Layer 12 of a small transformer language model trained on English Wikipedia (16 layers, counted from 0, width 96). Numbers have three digits each and are written without spaces.
A neuron's activation on a vector x is ReLU(gate . x) times (in . x), where the dot is the dot product.

Input weights of the MLP neurons that the questions are about. A number n stands for (n - 500) times 0.0024.
n8 gate: 359601379318459360655414533521446500609576462296507550478444556693529434376462480402529529447523662538466497623658523507571564440488444630623520674579526640606763474662478609500480503210513592583577463354648659434500449419706364637551649589374475532339638518575497559565483344693272756294
n9 gate: 568564800586521378424640412619651388182582482744306511518311398458464408429564449518442507555455524600334563797617405257508680392514504411646478301362614429542358561568393458504563525446482786626639590739636530371423562375544613412399597467279312460445234469544381408512485500645674376445
n14 gate: 544446397471390702560614621707415563523472706402818381526269590645696598138298459413478519296477288682539374532570605492480446561453677515684606531340402444382541533380482486804711474590635500401427475389392676375551551260598556353666401508377642463553533609511669409466538429363432480199
n27 gate: 489441553362454398321489431387656482307500337245346524539647517470624714555303467652720680456673700568452496398582694496477489291466438416456431523305605531474149475679636241474486366440504355602600463371638586522508341452518747407493423464382371364573677443514414369621489493468264512623
n50 gate: 841623722470414349305554411730306192457541606476473715684600533492565349528391674465363596275587317447583543456456439366363291249478500410587223468474581525355473613651463489691527515516415670557294591759711616590282585480539550603433261461569661481601379439719644434448508485565463529492
n77 gate: 636540657599787474507556665379715677398583745593508385755303486259511744534504683650739452432489327433404386440596441595640404580553376496653538617309661516363359559365435521538425533465459410420419525394600628511668625488515463486562678315459370441602654193515600530596542437264488642728
n80 gate: 488629394449618551708435626448562337508303615492406376461470535559329423471705593484488717569537603385479553348408540673156339504408388374636500576617565582635472358433680315272423804521476544153782519213454483480395470558718316535496397455504375564789484511126365378208402556368398575476
n89 gate: 475542447564465642579610661748679421603519429296604500422629566379407416522468766376461334478615665328582515452433583522436630456438714422671397329598311586424468287672250632441493436568344434614608507596811470255413489627565590597507530452396743755614468456243416559480622681432454441551
n100 gate: 489624547536379475504459585460602431596605507462634595561358451443301216647400724544540526596597476682357698635439653571523361560542590564526615435677423441316569439595197412530323622623409651726413535668262492248400542424357522482470489567159279609544450349471363326447370379565438588687
n102 gate: 628524647444512353359315651478638741631530512479649457413513399432440439421500410215664439447815469380120546603605447500521537446628365445591319589567415147440209564311504375434467552313646557512416745475441643578713918245671295434589417545420713540418388629427410312514285536516539504500
n118 gate: 440278975658455436466554419471776625554561556496703357347512581540338454484414262631349443519555559653547340272575797512416410578387455522375442648526581307488397575354489529438454706508592615489516558605468596249664613405515542522373348256383452416589391618351309446402473584326626726500
n119 gate: 281411549526593773546523492371472228624712680548461478575442471615447500614336527519722626434406623710618465608615557477520378325588393410547392424807320508684310470504619603531762650264802646432555464395342412461416379492527515573493286450530664538531869443504416554692601531458731642481
n134 gate: 411277740567522437628531458606655683427584667661523518353431540484534218221459481417303402245589634488671381614258541349276492481367565706415565148537553565536568574582441594588451459674590405530582422542395590588603587352473567435517492443227207556538526479549384329753404534526552356277
n136 gate: 544475438662408452351758447667438351375600415700328410625545507531415492357346372349719384348319329310423550496605519773614616607439496397565405390304451601614399367391427251595610379425429375419508582443426488477780512450391746457445600489381438276640519539365464295811615455552492209349
n151 gate: 515500387382455352392652313408524401344447511254429593564404192508492449488421570469496419414366693365500433858532604449597544642552405639302383589444651463605435382436583418684679405233678543568341270626608399637496508440519615563550520449565432462535405171751326395660449681378377872496
n163 gate: 493402426382339389552580439386488608428648385347373630478638457331307576392566462564429616572635333540399604617601688554323539316647585753500496401347523464701174663469595496504428375378485678400190443512531602530362524566629496377559634420642412384656396391662677553849262530694356500715
n166 gate: 559403516559451572642517601435366398402436428615425401523324458493507520421448697517415639624422684440418405428431394503681603608589614406524625626532360514437500177559769452524446565354553376445270594643582448493723356617584378532677619571418552556446647441533222537407456364526518325260
n8 in: 603459468574478420425533309698480490569528574503380334478419516731497520289573644608307751381470587538436740546601555410537396633587458716433483606525762349606562567409332475490493452585657402506574605230524510695544510460330581416431517470561487497635497518673456563602407301455618625343
n9 in: 537518158474574537364788645484410733604666560516531245385570751374485435473578450633732716404628601424465655568418594236516605469290732511403661114474492569464572519512596562400657455619549477481434525593414295558345416500660617282524411569601552628680560514625485489576666538583424260561
n14 in: 788261515541474281492558397463625354504492519373492412496766285429241389336422256729388383339286513576496423536637474784551426724612313526345615536713234386548481481492445511331576348544549557489684486275594378634556612527553557547514531665289489496569623528515493435449233542466540778523
n27 in: 635565504518514453537511627713454423564575478519542322366416507573456758599428466481357241534481800700695727454527408451268614455401464623659477601364649667757685391604439916541429544574644567620519623542554573552655438519615500372575424774423367390541485320515653534430500696507327617608
n50 in: 667607384485703319437619655688536496608412546356392602777500387656656432557865310211411555321351448425403528719496249411496557508628905700399743632633603352504535457773389587492286554348535611461407470355407439456529438285389437440551504384512477512627453511323602401372344543418496483378
n77 in: 533694722641651356417454622557539575481596481539296540504089471563500458574408341333493304412504584289329461500676489747681488700514456577546469377485458727464489437418584388588428530551530674430469432435617520130654675570401560406726662626298562609267567507553341763664550606429428339553
n80 in: 819387496600508787446476453551476411603654615410488459370702616626492331496702551418712535496464708537733504297625484524712684250649437591316646398356484529606508534431492515520551764504246331496576651456327549149488286460480407683385671733473481547484711434504421492374615325624492300461
n89 in: 364561416375442324418719496391596522515440496508233618617343608422670654780449654384397463508362591370538306363434426519333673511332612536680485465504530448645671555431362597572639445602780470445358482808627376685250465558331240310579401564641573519545474430302504624592644660578670480478
n100 in: 596443447496257381356378292390468415579546301455384748382601762533461409488344476386558531508596387508347532692682442592476636834403600515384547537579653714357325738500470350437645561553414351301862411839310431433467368282304496612593488476260481488425442639461500539627576387512554329465
n102 in: 304517551640542534612539229359620419640518394794376312479491908423534723558445735426500509714380524541674403533509543203283464884454463601469689364433570500532737483518475696623609330418747604606540590549428387645564714818509702375568491447281420595570748565340467680577774491483656472192
n118 in: 508557365519315728421380659333577320484391415356516568369598511315356663504566326639516398627645434412219718433569508419488609428530424596185460546618417559603323442810638489520504585434441195430528619335198574552442600557567441822569701384559162465592348530397367428751605614508433629579
n119 in: 628595429585595394428665588272537468559492400387511639465559625259375683392376245442300399558593472393414189548440569578511351389213713440504555576356493574618749400373658382581292422481337540454511459578537470350405477485420770528457282500468342414357457466616629573524397630324289516558
n134 in: 571426652489622530239623500364613744542666657278198584263484427722387577438467778561519758534558437528398419636704629554448598519337537607395488600217409439412474548457714602377550563512420336634414453267249457446504396457496749409538605284602603451538380500743533435458454462334613525447
n136 in: 525468421670633576727575608424743536608422457623534567442552716327336667345511644582315548481651725547466496559439456357119504271584563403387608755518334520442515431637457514313211597373301574558261552526736396653515481511463537546446481410540464581623536448518567429648511651423574597190
n151 in: 471438400337682271445534406247478424410532688434556402682459256500588633644363589236722644590678693460194279881610631617522426128427595541478513433299530404482479646390521484543598417393627479600443668543487447418496688237645597276332388474630545475410559540708349684557379335281347667211
n163 in: 613493425500396436504566369587457621450427594576192551343290573325327477622739638427440374138445606617244500457180378633416571617544713452266446348570339590328420515504463419751730451564523653530319590516571397631488416437389364441346309519383426511292376396492522716538624561602577633672
n166 in: 553572470358326358279520612226503587558403391535397403694460604556334527531345551371520295531534478689424438417326456355461587551574561717507381472666449638493560649378480338705476246239655625553559433455556465432419752570520507461562569555523618477490477585362497537485699736630439500503

Each question shows a token from some text and the vector x that enters the MLP there. A number n stands for (n - 500) times 0.012.

"qu": 661489513508549493637514546383363522289375392525511511658432422311394582562416391368450476533529323494458400627523460516587357526558429559444503580475576436654468534496491505334477414527469469569475469512508617654542541419373415590425482516495537344644599447479536504639410442533531518429
Which neuron fires most, and how strongly? n151, at about 18

"Scot": 529509483618537680581582523498374609556491458501501383517486464508367372526540451416457489524443544510523470585502566450576385627488454617433524673390504570534427724462549487508453470430467489585563528357528501563441573397637326432543502617410388487540525329564562631769622555593553508407
Which of these neurons fires most? n8

"Mac": 522386453700556552504494480487396618417394432410591368505394526452392520456522443532471364477515386494511472523467645399738464603506471508444559577352540663517346630556456437299412507511498513497464360444616549615421411550545455495396578487540481507559454446498662594587571560616530348554
Which two neurons fire most, strongest first? n77, n136

"Co": 603525497402592523585608544496550482447528491506472430580560548529476510549585478680488444579662539531399422487579561531734475550446509571449501554500598463603382528461504692462579430424546367477459516487500544471440444531537289553503391612406613478641403452464677659538693607631574532337
Which neuron fires most, and how strongly? n89, at about 3.2

"art ": 541583343553437577608515607329523519451432546604521489637447567552400320541448420655485549544425567645506529604516596496515467469408480455473464607434485524430302548502743733487392521577426453510519482558457542620436463494508645496461548532416542455485565399461533483471550517727599365460
Which of these neurons fires most? n9

"In ": 462538646430431475504477556535486459455471450599505465681486546559504469604562399503572643541419451537444357444586357483649545405428429352373546573556436482427455579481830609519441379531536446573554328452566558574475484515458517384416412600357345566514368439461553474445525577599574452485
Which of these neurons fires most? n166

"R": 425509431543438714540571490401444394517465457453462448575642539449420534524443543409394486417433460583362489526581494517503293494326455497582413485586313404528390491504532550420440460509401222716554519469520592572450545533448607580636484614530552452573406377497574523560598607506525423447
Which neuron fires most, and how strongly? n136, at about 12

"son ": 458566446529437606524508509464487527438513492463522526568431483546402349485481411557450576504392547610511401642515660487620420420398445481564445512503454495491328585518859771489466590476425449585555345475423518560454466518548515523561539483378479562649616443521510538535480552687566417400
Which neuron fires most, and how strongly? n134, at about 15

"March ": 453428484495452515519366403490477562541464462531445561659455629505269429556527273550533575457381417626340452561584520479693550493511425460537518520554429373563322539567644604447445428492384465460659388503507647550529475409597641462506517503344563551510403536511560559420561631598480489564
Which of these neurons fires most? n118

"year ": 460488509490563568591368588342413476465473543477486569623410496534374374514519322443511573475495496581476265562565537547602517488546411561488496378492404500464375607542685696504491588540460527685607406371505592630486475492421357520492467548326554510616540643419453525507604599606556447536
Which neuron fires most, and how strongly? n80, at about 3.4

"k": 568527402626578527485449419639543572492491473537398389544504492497340464486374542483476445587379633434515481566646658453516438520190434464429457569536593536412470579527465464297408471501411375438476349401585502586474452361573423491514475517533430428511612661405668599534573475482454423485
Which three neurons fire most, strongest first? n136, n8, n27

"op": 538498447628462409598546452743500469495437506721492420610504519717359434549533502401472510573543518566586502465557471498517368601363541574449458499443516533417433586462458573317506460552291345571448490360678524584544409536554411595402464634431596490477610580528551562496562540594539537468
Which of these neurons fires most? n8

"Her": 530397573624535474546512595593387610392530483490525325569452489471447539461580492490392529457511445545329429582472648473601435554392429609456452539382599671608416559490545592534431433495592381500640351292408531585344428419524439513518499521355584528414524366465533577697495489603550401525
Which of these neurons fires most? n77

"le": 495533551559493619436505515389437377491528628380326469533521491499450431508342597769521528526429568411565350479582617435601439517377490490435492513416525577500533587475434619573378382567402354603470553435581506464499615347555500558571369452373446399618376681387535502578500580513508477553
Which two neurons fire most, strongest first? n118, n134

"introduc": 530464596560393426475547487558598473561432582521513395582349521423460461570493407595423425619414438434617396447409459516559358500533421544545607560508406491505624448524565585560527478627423417567373563512586516465566424310502368630444504495283661384611494521410547643505504689657526365524
Which of these neurons fires most? n89

"Ukrain": 465472481681452546620408428571493583686566511427485281547459511453506570633401455507378512569438492418352553529465535421526434497369400610494468539382395580479488568492461449382480406445447502456560541468563560574561489239528352524493491615404411584527495433360710593534528640614436541506
Which of these neurons fires most? n102

"Cup ": 406624524471505499560442580428413494459465495479457495708316585536376321592449363493475575470405498562532303603552531498649496438352438534525459502451290584522384448536660684525447451561481449568408448360489565542509427513485510510455431505347411532611422467452499577440526574708552454476
Which of these neurons fires most? n119

"s": 548471497489582588460438547348371473277363432408449444618419383416301513519469535407355454475505483507542361531535453533685279587479443590399491610445454487517516657569543511470506333347582496511578468508472513588525584468467579487568401571384504477635539512437414540584631526485571419380
Which two neurons fire most, strongest first? n151, n166

"B": 547508485589512544417568423588371431436472444458480490507468477411349521480490545475462382492517535615522508537534493555520434450543651479424422540552564435483413450633553499353452202632568221612389421466514506566303467470513439543461499752349537440563476463527474654539578438517474445458
Which three neurons fire most, strongest first? n27, n163, n89

"ked ": 415609525447519491519440576430440507470470495484474542673347611554377341589443350493512572460423500549534270573587531491606501456356435484537537564472355582546403434539714714534454468575445474597382462358508567584507405502449493473455396507352417507607438502410466580449541576679521398444
Which of these neurons fires most? n119

"es": 519502467498445495555554637461434597499482454431309478666353569530344439561463565556473470569418610486550356518500658488628439490358447652420507531428458630424465660557492672527402371587355452517518561423566474541506496323567531522521427471452440541642407716394443535507524579465552414602
Which three neurons fire most, strongest first? n134, n89, n77

"was ": 549543517397536575478534496444436397611472488492417412563361499537441397595493462553512549474432625537525322573541376530617352466542456485419533494476350517517560475593841627549445613597480461430562442351624665585431517456339445509448416515436513452640418568464450552420471585590486371433
Which three neurons fire most, strongest first? n80, n119, n50

"went ": 485480597468620554436496530494453464588433496443434488646355544548444426527380373556614476431557674622515455458588491526624477470427453487469529600487442447543479495592798630593475465662544500487476481426641598599437495444447431405351436565372603459561525635447390579590518626636556375404
Which three neurons fire most, strongest first? n27, n166, n14

"ch": 515425672419470513637583469412402496399512465557501538584486391440327514528341446555427515567603520551574461533641543593656414423591500537436531572571473501596443492478567471320428320556530411599549351501531643609592660377505453606487362644485452492602572456524445629432421416625562452454
Which of these neurons fires most? n151

"name ": 460511470538411558517523534364473645437419673527497648503369546404321388587560380589458583436480481588460373599572466455561380481475519530606535552445405593398456570506800707486478554572424508562601504361555544554447374395427381509473455487409533397551434488551520588415470558473581446413
Which three neurons fire most, strongest first? n134, n119, n14

"club ": 483522508500422562547637525371515544573524615529443588543397506399379422618514397614416634481513515642435415620580555477666424427447426612527549433516332533428423534518811716434517570580432513501531525393519551606461470450452296497439477513393518391562476468557538563414580511546603469451
Which two neurons fire most, strongest first? n163, n9

"ate": 420561521551621471501436475532513577568429484505423391511618480617436534537473616536547523701366597446596334450398638443485453416441539542507400426381503619417404493517413685574361505571365446520511579345527400583507650400548392610469478516500576583634323576537477628623551545537478630524
Which of these neurons fires most? n89

"Men": 412320542617439594560565522406503541567440478512388557532489580425269503528516485548504466433509423554495430381580610447639322547474495494593457635463482577458443560487403592495514458520488460623603559275517569613591536261515414584418368478453557575706621457509544567531414559547505526381
Which of these neurons fires most? n14

"|": 497440508583494587488489623309447535520544389524459588684462617537307341494489408536450602591406611577468507604527442558656400501548514557404503582425319535504417546602499598552435320559466384623585498386519607550600494423542634568404391628388503468557400536361492545546535525620513505502
Which two neurons fire most, strongest first? n100, n136

"s ": 487468486566456631317520492554607542469541514525409406618510470583407372535455483491398552457524464522360541589466619369536344427467377694435550516595345472491422518583714731473560447535557600395411471421557582540402335481502477561469497526431344519520590511413497554527579548694533438484
Which of these neurons fires most? n163

"| ": 317521572556452501543563505574459460384468410456531444626318558494477365633490516539424523534458462758566627468533465474606262486524525540409507437498408491561472507547624728460474414559558519625387558542503516508392507361437569471470406510340625525676448491551529611505542474535582381439
Which of these neurons fires most? n9

"til": 511606555634390661559392529653467521580637434584453472630453435560414372528358538460454427457519641570386462620458528441473503467327429544402631562528636698481531532581362539398360456531356275484537407444509470562539525486530465471464445461437516428632535614509638595500569443536479527548
Which three neurons fire most, strongest first? n100, n8, n136

".": 449597508565502641497529617380389477577528328299451592662414553498404389494447496413491584605469500460524403623471584493689355436448562485550543507418525609474373491550475552506437428565439469609619444432519436474450574466424552510449350485328437483578329523259560545429536531619561491425
Which of these neurons fires most? n100

"State ": 492446486521468690595580504478499493411450554559555420655501512512448383571512383585318530464463556639487432629435601487667434483434480538467494469475476569459279569498706737433465555471496559488568529472436550553438453546517518556550485505349494580652538456517481514478565498722654349356
Which neuron fires most, and how strongly? n9, at about 14

"a ": 497522459483485599553514554501531571404504502533512554619510449569391366560493368580417507492387560589461520628495608430632444399358414482474532531527498514412353512470740832434455495493465540408454472483508499565365455426552658557499469488438498625603587380533543519510533608749500489396
Which two neurons fire most, strongest first? n9, n134

"the ": 333474484464436481476466530556425472410569548471517495637364504461396387534498437460454462491508481541455376537545480512610478486402398515402532483497420471556456493557872776552482550498489482631549366458576485509453469523488496450493488569421429568698443414400540633634574566665562410405
Which of these neurons fires most? n9

"ents": 514498416584498588480548623410432468495528433448303464611405551515307439521468527596525488483442658494574338560499629441626439502394363543493488574444406622385486600564400667467404301513359487612542520353510537553539550318563478582459465482430454433615398628531473580469582595477492377507
Which neuron fires most, and how strongly? n136, at about 4.8

"at ": 450515465481459558512502508429436525467503455532585517641513580473495400594478396488464575494522517602494374474546336533642556444382484440408533533499349476527435532583861679626472475536476502571467351271539578630428491583424590470558433539345436487573393448417433577534548522626598439475
Which two neurons fire most, strongest first? n119, n166

"sk": 582420406588558561502469429510503624565481414574451382535535533496458484515362569501398462583517549566612504546571566379487450505258484544525520608530684635444385524599503543245439399562501372547379436379380608463594544407608545530589525474625494583482705567495577540508655540493378509482
Which three neurons fire most, strongest first? n27, n134, n8

"iv": 506389511645535438644440478497502525493525513539536451726477490323535411486505463339519456557656507444541363491487483551541211495525413515590349415468568439530497380570495469529450461623390450540441519403534488628479590359480457529546393413459626454552625536411609494719398525550497455624
Which of these neurons fires most? n77